Layer 11 of a small transformer language model trained on English Wikipedia (15 layers, counted from 0, width 96). Numbers have three digits each and are written without spaces.
Take only the direct path to the model's output, skipping the later layers: a vector added to the residual stream pushes a token's score in proportion to its dot product with that token's output vector.

Output vectors of the tokens that the questions are about. A number n stands for (n - 500) times 0.0039.
"):": 602465619413672211519582525608178428336397521761441596562469563436427491477541447489425497304460193419468592445664485624491536412464511531755421487437748534326254540557373248459385573655504721473309525476528675572552432500403470312501559544473397511619482447622501630442585509608453511512
"aged": 322383401620712510558794494563435581312491628554546572505572221525590531514913400528443415317506543512477535659493258737516388351385463467615741688651544517305468411525312470530350631379264518517225590470631575471399411564510212469403757250542536656354430576618461421338555490507598498594
" University": 341529493377403362595663431350450595433358503761442323504550323231509523246493385503382533444614496380495583308486621441448306434502590456551491592480537490459403522459454519528432342556495665361385539511575615603575563569594486491477576346406287683539527340710395425474540396458303432484
"\".": 571300653483511397529455494606397829335621573576396535567494553510556679639752494503273699367547202411407510475687323452272366516448372401482465304487513495308454366666436259575429510620474607713494587465523516588476501546418408568425640426587382687427452448775540550646445507681618608475
" |": 539543407499418575453717543502559456523538451396583581532400631628499511435468578560536547618449477603513439479498520483514582600555447394304457427734363464443444573511576331541643467541407420520491509543532513463531458543592526601458539464684422493493581468544530470576431485539556507569
" Church": 457459615449560506423505551434521595468544607666538266607436314358601547467527365504493536307381495441477550355517409357461488461443591573562447782526497556535511429640376474627445568515730601504369633495549539679514586707485525398432585220418345559524494364501418625556551426533477452441
"ff": 432270346380626644523613498463343442263406425407500370487549462373451511279428516521241609542569289353483545427404475581522379383537677483512383408602629499358519415493362451517443568388706556563328450508511633458689628494498339511570422213300412735267435520361632581656594505534454607530
" $": 387593338599448368509533233526455512518480553505466549607652536468615691579533319498310471360572542491430580306525462513502494595378608574530514580412704450516459489605509496555459677422424504639476447463458490618559354535391517564671401468545489449450538354519490618616622248554351508448
").": 564448466441572314502470303519384613400500632729503559579396510542431614468688552487281684250447251396501575475772408401224237506503605394711452295428619592359396466543449313512287493532410642490345498501418489536476487581492434446390597369575259538690461493714430504647412503624662596626
" career": 283615736501788330615447516490366812306479597606296497622470382524575545525505343528390446582429605450502579500560377570550377327419638351408471483585439427179248605467315523723401705538358562488400829459629597640601770571391479370586663404361278533388480609648410473671422411723319262425
"day": 341366392698311517458602464282370746370671571831424535633818523581533544423629251518554367530566029688433541542495278630455465540501526465621749507534578301377249492495504623647429696705630582647335501450417415443444393587107466397571651242306398334548432478507609666672489502471348453768
" died": 290514729431639494543609391447474566532331515610523344412633290329559567466575620502447416311482395392487565646674454618529423243535666666526675343467509588431279517422493323556469531561483509534424560475568455664560625584559366509596699228495442498443450529571455691529479472808432438535
"resident": 579420801464677395571624587499460566331594462747363187604711350405468586419668358540463429500660659486503501526483377536452283497441703332703655526593599585541539376504231320556331519322446516626477541416427496468511576571479370438444490355398482545632438485506469630434619449526616164456
"arried": 256571678531627360535603474598591415391602807484355417478398273506683550370588648538136536167411647372471537555536420732347499505437834648566664546690679682499370163425357333491395515445592613538510449399673629648654580528355327529438618332363298510560370519667357588356466568612510400509
" ==": 522209711289443339590569630575418842291614643575410441553477571495660720537666648541601506707418445435492545704540214665570325365479480395390564470500372443445344457525312113663576511524657549777118759458695444632836752567608473591492635338597446655438407367798416553762486555590431586568
"augh": 382288756456571560685595609723674463418358525685472373578397388259605639454682450548545404490337453361493498586655313626283132537416742607490535506691546650470452386477391357528499428714445704538477533432576491423443461598329461429492721583410475529628351461426437515503433480726373385354
" is": 357398598392548456438392432548593569448495631437602543451577578447661484554418541477472532524512456578491582508514491480464502379468490493509666491379425560595528411378573374397395619623515552485532654540400395591601555577565502527461578379586560437545525548609599646495596418689593603419
"',": 518248510607367415399731550638507599366611638523554432762557485285658603500757390498379418304697211396482556519596507480163331374554654664626513515522654470372584416484402368569503583565404555791518632469500511519547512357317338457437553317560393507686476519660440626596467202646415343381
" ·": 505497402385551370527649571459538381435483543702470526686631508450613638260531525550327259451591409312434549409485334436426537552544637380598704728621647438443372418372355294530605677408463587626449588479550542423627491542586378630561431389616414516487511378472379613463647437497333507339
"owever": 333595652458212245701522292498541541396449713681510313552378184266440627502720506546168452463765421485461544214407242630459453304451760668871638645719571699535414548232416155708281585591515618529442539441350526415823507521445300403669631126527553476644348567689402941591696477577392584387
"]": 508440538650414261421780354528275407309303560511284392709504511460535693541689441497187498389528297417463514317726502370217441553436582452639445341494646437163451422617465335637573384460393671748406437488702725590446399518478319524554664245598282528648449457526495791476301343671504447484
" building": 396489485478425380519433429487455657368486598625408465594543393547589616440470480503552484348498480348447580398525392522479415570394600577493639649538508540532426424548433492625285588501642558519277593469527507715596573651592470472638571311629409586437542369465451616568618485660503423460
" his": 446505677482442525719513354588606503404435553555459435568594268315402461544819517507367647697407506558489530495682386402465366353416594748446496401501445386295461489493516450652385546383532454706426462439714514580704583579517513335578607386460526414463523393611458599411529446598531406599
" became": 328431522418645319581408367483619596419460572605521361409596348392604591478591579504547377440589448435489555537614406552491303406551709525529685494439479534409430385369474324500376487466381555580373613477506405665637476594591449419440607328590480432507475515555477658560502461718473412566
"),": 483511495428487316502394388521374558428486649728479523555407401528415559472635546490331652252442386433504525513702522487376268435496632379663434360391650543281294447539457314380342414569431665503321579476405572595512457596516429405363642322555306459752468599607504507554399564670575551513
";": 555520495446530588592615603677544389480521552619529573596394475458450647512432475476335591457547459557501504309632540526315472533538482356592345715436514368510513563529512457489512531611364421522473512480409526322484419448402426517429395463605506538572544487426526596517547375510485415624
" published": 429371588442589255632433524309535611417505549656461385433522343323542467434566434499417445428489464368457561485586430631540519341468700509518692481440581598374365380500480384551406475492434599691430632458567390496657489587468407598506719412518492440531501387534365630570480493582326477468
" her": 467624752495524432609427468509593464502501591454518563591589375284402454438741486499283594488524428585445599409569437454417377368421442720466540450488568526365437471411547611617306646502442481561625543482652551593647475608361502334564518510493433424404515392495305543431555354673527377485
"ather": 311232669283464499572602432181505485545415547590388377351402268433484357300591370555314533348482343520503485423539373593372274329416547635769643470441427495110457425466453251545392673609485707542371512449454478426406738585516308280547422495448520686423397396433414697628479411657497470576
" played": 263318534337643382590554537424691472445461573531489377422530444396583488421595496502449353560459430278453606642618432727542507402547715515582501439534431378383441439352508428609424548664382482564465566467653443613489535493449356527564570448533622447489471452534447620643453478625303396604

Output weights of attention head 0. The head adds the sum of these rows, row i times number i of z. A number n stands for (n - 500) times 0.0013.
o0: 684408456580480377531684619486564579349501548564535495513477395443577540552517477743589514507541419490455516484652480430564420691598528370379383610638404438566483563446560455444558537531570463397508589623449487444578454495480461489390434597647520611530650286496428348639466418550628574525
o1: 423580676513601551528470547519464503546565506484582555499402464517384432556650405764400552521468395571378433581581474436332456405571430554260504257716339594330525439569605476523471482556414664529676553506633545540517585527464477456533539549449441430411289530520433542445473512712615432487
o2: 481469451570541488517231476467524691435516415540615607516491587576500495465571571789470420319503498332434579559474518339533397606414510516440474456459336583611511292492505642417465477480495498467639569299624362625472512459485416562566637602472496504579143508452376522503528521554471606440
o3: 491454511547629386489465531478499456456566529722537574667563469502518486550446374309391541265565543393482850484592545486425495514585491435693449725283811442561509560569411653369460489557483456473595525530421497511357434419360465431456588594599483504488418508349442539453562395511437478517
o4: 446351384580381611595649425579529526383572520554469401373720444396601605595483398569433504548558543434584678471393461566571510392523408381669452557322438390473628593564631527598607596552436435565510410275473457423213612393368483477491410512420629474436325637531919529552510466544407564610
o5: 473618402536544384549584498441468618505542491440519516585499575653547629515539649581538495366489594526563461576463552418478530669618498456481476520556534470656425553506678525519520410514476431486484594755500441658425372510459482499511597507570445394363655591534384412729425561516508680469
o6: 383504510409585414419214374516600523493576508578556385426568559470614461388527517223553497439518526462536646464595453467688422500291564566608545631281816544554450522411521696461432580526543589374423525404422424684458518568538424483553455434525474522522472420480600554347584402419339422409
o7: 568455327566516517510444525414435583546601546499474586597527668536622679428485645614508379363609451457443619441523592494510444607330431520757463674311590512738524504517533565405498497550496379491582447390463425544464524363515552597516420629502539487521314637444382523723432506567536713661
o8: 539511405636467588667606605428351588432524436542474623556434444547355593634587519786459457443517470357362504529640461532388402535574468463521443490576232415483627487641392406571431413438454468628468440252529524408446517449449459400459469475522514560435336621461423465506486542575554598586
o9: 619440473449368484442656593558554398322514700615420558609547406564628501535361396539457543474555470427701466525568524521403627506555481430585422659328548500517592542328444350412566471466532435586492520512470397443590381373421552501416662558574510444599438596535391571579431567519398695474
o10: 683409408454499589524675597497499548554512466450472605488517698597621529587449496740598447525495396624496570542351530525425575581571414530374554621579501476545405589474454424500613520674502342546548521600446468432486463483593566575544455568532520520552603431561426509570527563514532466543
o11: 434478265591490448363456309393532621397592456417641582525661635759672610518655597668491532462556536423434497519634434403673483555353569444354546454469446564546461472322535339464423500411530453494399473347440308544413398498593345566614521301687539419470459477686553536515511451465386633463
o12: 437449597543430487530473600479625649516541470526370461422454509371447419628528395387671550429485499614575466523582602418346423505617454505360427461572526430455429501667549423451597390682431591479425686684553521370631524536509533390456496401511484471599824442451418392533429540549597295466
o13: 613501444496450490408476557544408393438497594587444603687557577488643579420381485200480487373602427448596613341398601559481578520403423440844478703217800496585532492438456560379595579535491392560544504598414521414520420434390583577454506543563495527599606493436442546599458445408432668469
o14: 498534530564498531619604580600504554455448447564403521530474454482467608671448544216488481532471489461574455419681457559356456493508448559676507605317601395432539576591422495546504449551472467600419448339405662329525555492557504438432365388556495652521726478410491574402479485487533428563
o15: 438550470535576520449388568553332391481504523524566635702468658447629541385380551458405464341608434427358719375426580484553618541433369446757379618308762506644537514541613687393492676569492552478587499612567497597403526427418420574539504682472532405496276533351534489517548421555455658409
o16: 572413722518574600428192549449444458499610554582613642582457639478467443414461499578542583420525487593433684324465581554593631409399441450528600479543389513483558403581500567522347681600491578622588507479596360538570447617380464481609469602537411573430277492493541545447672444614479633361
o17: 518588597550573518611665600492505412549461524709307352458466189428286526584577375357469581598355589403571477570624513611341326444597558513644520464444432399460597593589297535609515257407417404635369376353410587429450549471427514337383457501394435588421537623368454605370444485485536437690
o18: 420531435472459392395465463486533496483591502490638596535567558628676601525458541594547459299542450563459564493423490335522667620526500444631492617401857586678456503514583526425544543538476499529531550600460424511446382447385443591652605425555530384404373498527530516561544487522390565500
o19: 429455495431436397474266447471609565497600585586398302382588368481491529518563410126596565535415545451629459538694489536517438460362660558614562568268513583518511456514434444460542475513557518529320524342485417545538521603528540465451479253527466494561676494551560589464485519402457450511
o20: 445545599498704563670657570454516350593391330593504550454449288473240317582421469532359466477378712420408569483400411546503404429678567450425448375482593425409552600593361692592486325362438430474587367464521640511380461467404370423505503685484447574512482498410562564129499485464492309567
o21: 639440459553612517490670603378510520566504465487452633618514562491523515609458472666576505396544410530511826408444513539424566557670415430439535515609617463440418602516451610520378506627429401446652515675401544456408401501404495540506467702582477570488631372515495489380477441492515376521
o22: 578509400549563427574481540361535520446732604450769565550567450522649641601546523647536527345502479487300672507551426359578495534544462421377463460500347658576525468463656523354405547513542513492547613466558325488420502483310455599568580474635624422441410564577445307645551395562567675520
o23: 416508457517588566590427506468499537543611398243722647446451568604587590512502599819413398417461577397210586584357341454613512517457471506383495389528394646618487456447628617556438555515491547476557398234647486537352599528498404576602451623435599506427239565527571467487461599513435556479
o24: 493569469556551402419271446413591439397634569659520475461553410403569436484561409496561568474529390405606715528661553429542471353303485605490652463441593629416458464489436528387375472539491537306514583386517461494478580538523484367472501372526397562527346479509582484515543344588464443537
o25: 585533388542480520465837567497500373590525446367537648534484597539539507488421529793490442557516414638475482398366530541553659610680398393443474510698568411495458635517537419515612495520400436517615423714437606352525362395419553600535377633550525434459584459507494429584491463530562490559
o26: 529445417517435566588778518479543530514410488407554580407452391468461525673499529815450448576498515554431386488419480572455467531599425443426417496648330394486436608426500418547446431387452434462454436506364591346493498491592495409508468518464499548566462522510474390587424462505649388573
o27: 594390429507393532470476475538442535296538483503385441550506673571572572478478600478687540579495467500662229495497378567641616528438569475438523602511328508410567444402321316504571611491659582505288484317460495417661493538597555451537548263497536536530524420604634588447532627377489669416
o28: 424328555476591556535331541503627777446501445692351312377521462562363515532563517516647481481439547464690362626514532550596397512464636505543536551403379395428547447524390567525597424499528513524350511199521455490528616495550530353445522410431456666485318546468669576404487575524457392552
o29: 491585456479465406358739433547530286481497446439614642558500542467486490574501458698498523492500480578428446305443551429501613492612408402469427507649731360426471589464608415445521560385414479590568505869420503426546322468412430572532475532595445406462600378467480521435544306502498541439
o30: 576375383340494548398404541496580536589564633610414350529555601575605402429390544381657511511536508567710365546294539502595683557452519459652481690381624491561436532376390486429617509569617458481335491500481437539599477415532678589540549464466503498575525538595498509582517709473380582514
o31: 492628653596419504499430502394553560602551485519472564547376377533358384461578556593553534426404569503450092443416527273317394586569571559311428333512330551627461351419533476480588367400499558621445521695627422649717511468455561577570695588416409312542573559425182520497300662572602647427
o32: 587466455560503453584706536454516518473523490585410337395532332505501503525592440609552514705446567389564397558637475648699407409454630513427502425630235462357615595464398417566479423354553396542274369291425546467505613474557542443411318397445517674448477529578670506462510465458517460648
o33: 581567553528557609551775561526440328565447462349587555454366487354409470516433451747355499577532407560307612448344477545467558417729340448392468323761478470401443574583590547576498472539337494418737460666484678339289456445392507446498417696468545490417409494425575358489506419559574388618
o34: 425607372486542471313412383404557289522666537479666525500594368544446454478597307401405596513497542456472556430675493490451471388397493525478619446354577591402519477406473449418444426409453414590542481370502488544427403533350556515481439313574375473480498560495474616406452268554455534516
o35: 439473482473370485574308493436458646542550458579380355398537507516462603515514485133627511437498586450666377423529498456429512545401621473722543587213587518508508453626501445451657477547586569597316455406517505489565427545533502561449529283524425466565670499447552564534512603354513573407
o36: 385517553470402458373361335507530535467488610442527420363589385433452458456531443364465591578469614463573393519614499495502503380372641433383629334514187583464601426449617441463437462376509533594500527550547476573522515552461497573537538348474499490473518564626520517534482409527510499413
o37: 484482789300450527481301597564563432675425568449446455441531462383415378443398362153488493523463429586550604426372551533463632399546475585622384485338734614383471443552511637389536668557552643507533532488534591493521437530490615517577447574338539505517512460442508554389536538480453286405
o38: 418727549619483508554448531485412614625588354459532592492357514532329427483669543678470442473511402581456400596544432359305444531638527592298555277716299637403500492674493511574434380549423661452614494491603608562591505507489452440538472458442476446372472516524317481470431642636609498505
o39: 542602384579471395458680449482515448485586420400555581645565634580672578509480539675591518445555417573452503407489465422657601630536404506459480570619734528566396584386558413504524581544505472442437527591386485461510422502501465519587411437583505401468679392544456484583534490489526593499
o40: 506529435389502502500430549437465640539581424446466396449476552560506374525555450540613487597504567574616217638501449402463524546593562537177560404727237490325394459452478370525538445567516579533470611587665522537624476471569574536540597290542455371464672514605426448518404595603584478446
o41: 508513620424499545324369503442531294528559549560562580574501500504467334396619342710465534519491431528503519510564639504497562304491465505392502402590541578454518382500472507360378563432464602487663547552569474598500386486447514473569489560456396394475133498503476558430555366650564424476
o42: 475345416481628592457276447479455615514560392504594636447598595606557469518660631728439381339514462450419698580433548475616537509383471433608472488493535497506510430616452637452432556492480569427571548076538426524308497471484417435659470538433498550439041578544643524426563493599414426498
o43: 526535709441482434495540509558508415465384469541449476509472390505473520491411424353539487487390467426522468509495510545535493417453513602516494509475739553328487433519405569412564473431594520581418457441485641436480554548457493474461443481477482634536510433391570584319564360426462265451
o44: 555667393555458367409738532441487313562605521408539595555530543549613588460446438650560506521555382556483575413525547522571665522538466522502605524626715541592412641509512379449505525568415422485498427718387546331527335525403511501485340441565511420377675419549509494603550396442491511568
o45: 451717546698554410353292510526679443568649606491525576563548470318470590437484454382476645515496364658420893391571613536523481448400380508694563443445657565654465462549587625554327476709366502400501585644458427471491636658357520390467345608515515586377616543446527440567473423587559547535
o46: 630494520551467635422539558627533477405597534657401312535520515524470461475504476760635553707439291628709171525427532403610542437390456506528475530579327518276568495415402378476663541558631545511275497214506460428678670388466660407546429247395504532496348585488660599499512559630555550537
o47: 589464420538520536639745563585425656505369398449471513516481577527538556501535571707419347555487513404489428646510429555481451581607516525361451528697180365463561513547416389635571500550513365556618488451584573522488577392643505513442579569559579517508550482478475487546440670504532528600
o48: 488455419428477483596599563541395591487477372478311285517411645643601488433467646428672339581501549446564244728503403581611553666563610568452486589633244414543450588465363418556650514527683500539276548334543543547552573488655541450492553317457536466509674447564520503536542777369402550490
o49: 581319462343455594592593547435443446406451587551405277528413392507530419433420362521615549578493614347602192663490452599544481373491565491333494482569117466419490485294345356470558433460595516559327490365545531356579590367506645435463729377429508475667413658560611473488490652544471514575
o50: 512343428547390444483437409483556651334476562545466313442530462596494602504603572406561501555399578337496364622688458528541339459341656493497528422436068503560661401420431346509434409339625456617276448258535344594509542563575476502456622260533515573528460577635543583521444538421446677508
o51: 541591599647535569511499494533568445387486512561453419390497368418406595463600345653374611642388564439429402591571437514424311298412518561419583240521250537421586408395613458558572377426413517628515393562548408566537634533476461447456551587450492554548383659504451603450425501529542564632
o52: 648539459472535587520790524584379349494400486370446567637437670503577570470450565511504494625466468537418256570379439591495560508601464510360508455731245364446523525411471343570536610490545425580410489617541580361539500534563557530460576381514551421544690474563488501476516616407529602497
o53: 480573717403532558562502644657367378642365530460446537646250542395411385298311528303316386520490437479387476425497524574330503525540398626655355603389563497622580486610456584493518600572537543516591453436671692485604560421506592523403462700386555493554448538306305535457493669537491469535
o54: 582596616464643473463521522536635454636468458487587577505444465357528417411476529472475465503488292659366875428394506500513529453554455592678477523517836532443404575689521710541435606567389543285675509513370518538373492534440516489509280713487546511443451327421492401396561396426556238621
o55: 509429673277349539482530457693510338485429645547548418442588553408659386499389417392471518623547400684620382454459573481397729334544387589518435617536710481448438538515575374479572728534589639580571639738527505430546453457543583560600528468474587341525489422490562502576734416566487343473
o56: 437649527542467353347584412578519323483530545450565570533620512418609555443478492348458606468544443619541673320479565482539660417534398454540519469574859571530463551482655517509423549510439516369613628942336460488459385583451498486526428568567456477422705423572539461493580264496491509412
o57: 615555419613563500472820611535383342541468455378491703626434630589563547460384564775441416456537415551414479410342498532537600594651376457473528513662588457539471621482502463530613525540427475472554433662504620323478435379447503511498428657552524473460516463477447488499478525544501564559
o58: 460535592342677565486384706427523423689587476528437392564426388523414218416555410695575458482483429534492530640484543450502556541608501544399509383671667673451378484503407683388533439635446643379618594487599534665544600496399551546543409710309393484510318495468427487403487590691526248511
o59: 497454543581637583431532606562462522577413380418447650476428482485442412461437632625296374407443542508356589556452432498518475540519588476533403424520559499529510519543490759634564422460468538344685472511544561677482582438506396476536468891389553449544348482472521606283427582492506410561
o60: 502422236555421525561651515420495610499567515446548493565562499525667477555551647768683409516525500472457491387528437421683544675500455432417442566624300377536488470358453378513482571476510411440414539413483381504550557467597535583500453514576578493506563503543583427747441562560445736472
o61: 505487535541361586642639503549474487376481588622530561453597390449430445722428444560442557658510622546555339392556473554403480449411423525499420611384309349400573564475423409613392569329541405737527419468461466516581486452687628496581442475529433597533505545461359626560566368546622647408
o62: 391413561445524498563465468563480512527231342637422367455368427490304359407586508477507397471437603317443321510585604500512293485550604441487416408447369362475569314518358535471620358352471478561470483325606545522537494432505486451414680559447490531608317510319478599320447542483411462560
o63: 442537816456688479483490651583653531493382505548571532438442357417410547489469403481506479402309528483461653536491474499475400455691483512385399411477630482447556432543494677453616387592432503567685597640604526393485567439423494384386655788409584634475358462419611552225523584513379319613

Each question shows a token from some text and the vector z that the head gathered there. A number n stands for (n - 500) times 0.0086.

"arri": 443546515487450538527489473478457468450470462509544521498518530473494550495489435491549500495505489510542502522526525474540537510519479533516491542504495544478531485473501499547521402446517550
Which of these tokens does it push up most? "arried"

"un": 451573505540455523509479452482474483487494466549522446519455533501529558496470430417420529445520418537550467510527539501522552479497510497406492468493464504526577473517540501527509435446506561
Which two tokens does it push up most, strongest first? " her", "arried"

" rel": 536487481523382511504468467522461469555530528461500525482556464518479423495474458484471514486563471454528547550524526477539482409530510554473473518478536506473542507493520441494489435456528479
Which of these tokens does it push up most? "),"

"\n": 553424437534454530497470431606474450605621608487393535479575467437482365495452525491484494534593431382514601509510422508533406303491477533488477472533499495517554416543517466347409474629466525
Which two tokens does it push up most, strongest first? "owever", " =="

" (": 544431484532427531521566474569526530495617508525367466510524432514456394533516463488378553491489487483530538481480523553523523423509603442485527557484502445505557494512540519460491455440529404
Which two tokens does it push up most, strongest first? " ·", " $"

"ill": 504402490515468504555554461446536558512575538517481453514495471568452462525544474503461536511454516491503535496463486541501474476513562488421471478423467448457452545430560518458490477495450395
Which two tokens does it push up most, strongest first? " $", " ·"

" their": 576478530499503464522541510486504497475494491464465554442512547543489497481495480468486487467541569505553509501466524503497496461470520491492553538511563527475541496406454476540566534465604531
Which of these tokens does it push up most? "augh"

"o": 507550550502503538497508467527510551517477466499462438579483425475538526469479485476505522490579436484519496540519540494537548526462484464513481495468538516478479477562492454531497491473531512
Which of these tokens does it push up most? " is"

" B": 596579482465514456439440446557611605608468520410450388518470361530575462515535590511438610440536475536567433548505482566582569446498541480588484397507516575553363465626540448485387499583404467
Pushed down most: "arried"

"ing": 506501457499509454585467407439462412536517498526530466496579438437488465570410372469539459509433504473479546517573488451555486475560471506552483569516493489427575538636499419535459421436495554
Which of these tokens does it push up most? " Church"

" W": 497317539464493489669653348374513498515539390527509368522629396438511528551462412409421386574453473445446522500625436568368500483414583675358412460367482384345570681546621379463484582442466396
Which two tokens does it push up most, strongest first? " $", " is"

"ol": 454517458556480561478511542468457526528511559518474550473511540490520440472496491493504524476527483498562552514443518480546489463490461518483488492491541528523448441443518472438487447543518450
Which of these tokens does it push up most? "]"

" st": 414446589536542473521508585462449546507518534477517610472549591521442549523392521538667359511489580439483579511539473401431504668537388421475460487521586505415414477348402438498547409458595516
Which of these tokens does it push up most? "resident"

"en": 518483455544488494449520504601496410605585553577481452469494409482559515482461489443403531474494426471530500526523405463516441385513494550439499503559498491592629390550486478442438511553438512
Which two tokens does it push up most, strongest first? ";", "',"

"==": 542407398440430535498407426592434444581544595427325563429612466323436390451391564571524444548626530304506628569480420490589335252510436457534502608634598521577568292531451425336394504668504454
Pushed down most: " her"

" sub": 428495416527463482543436449506484474430502482547548484497527543443534516482489384520394503517428524525529478521595515510495520462564572496517482578508487487546589491599545537499504344482446468
Which two tokens does it push up most, strongest first? "):", " her"

" J": 499536522522490485483530484541512472550527484527542442477517416510539492528458467460473477491506447461535488533525474468521528493480483538493480454510518501499551453540490450517478497490466480
Which of these tokens does it push up most? " is"

"ab": 482453417519488500515483449520439417572563522577522469455557426445537482476441426478432485515506454450518536550537423464514439383495494584442459545554524470573628415552524468455434492491465483
Pushed down most: "aged"

"-": 590652439420376551387515532453546565504458455521533387614403380463690508437577546474339669385565413612578442545521641574584569468456605529524462404403476480595461495609591513497390538536405464
Pushed down most: "resident"

" four": 521462493528447486548501482487543492503503505476427515479527535547432484499503467457450504492482528482537503503506539519533509461517552448432542599494494445489552522472485482568549456441548476
Which of these tokens does it push up most? " University"

"a": 507528512417533448458425519521451509520478494449488534437515470454448476506451547558573483451519577505508491600511488448546505497532463471592487504568585565540450407502473457469468493520558483
Pushed down most: " $"

"f": 456594517521308414551488503426514491556529518473496550429502543579489488554499497469468537403489456561622447417636552502456627530600506514433441400405428486501553669461520524628477385420519553
Which of these tokens does it push up most? " her"

" p": 414525484485579449470424556535405518270458433538554490498408614445524592451501498577439573489490502593578492542509513518535602606553433310599518534634545446602536431576457517428495513557546340
Which of these tokens does it push up most? "ff"

").": 487588520490519521436471568543484513455429435481555527486490506476596545496497501452455536458527511520584477566443523476558544492451496489486519485539550562534490426500479469515446501552473460
Pushed down most: "):"

" 2024": 465499551545501483517512538473458490519534520500551553450546538494495480563406488466556453457508527449543544524517499418471546550523442515475453426467544523427477496431471413481480430551554489
Pushed down most: " |"

" and": 403697477471359425479338461357367280415321440531617643417380750498499591458510508254299652261632389724628325564700641408392687405622480702402351175322335658416730719611669416641607237530472691
Which of these tokens does it push up most? " her"

" O": 457419413504504481551515485393523500492536589490546508493538506501485456502466446550521507496396559476507581482489438531492401442557541510523487535473498459515485523504521478372386432570453429
Pushed down most: "augh"

" fl": 528445500495564423568534461467496507490517525530547440451550466544444549443483437535543449498398500469502592481541435474477424510482467474451504541454549428444592499465472468475559520432524499
Which of these tokens does it push up most? " building"

"c": 432460474534521533565539436468488544509538520534467497524547487481517521505484475466477473505483494491571505526519441532477466503486503568441426478475511494460472502479553482469481467460472434
Which two tokens does it push up most, strongest first? " $", " is"

" L": 487575488514507418459408602529435599494438585425483583461537581500561516549446575523522518352432610531666455602493499445515547542562463447532476385553599578519402441447463463444456381574511478
Which two tokens does it push up most, strongest first? " his", "aged"

"vel": 503452410511485491488486459540444396602582540595505443450539407444558504481446446467410496504489453456507524551541406460520422362514503583438466544572508463596645393562515478449418512508439491
Pushed down most: "aged"

" as": 513394427512487479543455473500419420531534524450445621451588548475445401512450458506558491549500545472527587522527440432512414394561469517521453521539534524450497507474491414481476471503556540
Which of these tokens does it push up most? "resident"

"ime": 456486495509586457534455522490469609531458511403480531504607471476520482571405492521579498484440565429582534580467470455549501572523471493545489497535630561482337444500473347417434486512525478
Which two tokens does it push up most, strongest first? " ==", " became"

"on": 541444491528429529521550479548528528512584500512380472513526449516464408529510458484396546492501491479527539491472536550543514427499590439471533574493505447498545486506529509479498466444534419
Which of these tokens does it push up most? " ·"

"ine": 527481507550449539487503516528492487553537520499450528495514503515502458486470478461469515468558458486511548487499518491529483439498490483435499512499515486486525468467484463495490471472530503
Pushed down most: "ff"

" for": 430527505448492429509354564350403427527335472409555706412542737472399475482438556441590508382587619531502499606555565370444586562564437518456436423483565592415456550440483360549601411531649591
Pushed down most: " ·"

" of": 400429476510611524604459469461421563443464492489505514513600472389477556536364435572584418557453519407505543535468441493475408552464461536514480601540617481510476426513484398383444532457499464
Which of these tokens does it push up most? " =="

".": 455527516544504450497486584542461594486494563507489568489537546507587563537461501526519484438443588490628475544498449464512529558558477463528473460569588540507454421432431493487469433513495477
Which of these tokens does it push up most? "aged"

" l": 450441545565627508548524516490526576466499509516491500577502496502523529505440497520520485513446495461516510481474469530459467609477460469551496519483564462461440502522481410418475491495482417
Which of these tokens does it push up most? "day"

",": 389410462489546496528602483417503484538583581517522516461611440466464500520402426491525440516487514408512647532480455458469396416502502571455460482459566530471534480435471409327410407554439414
Pushed down most: " |"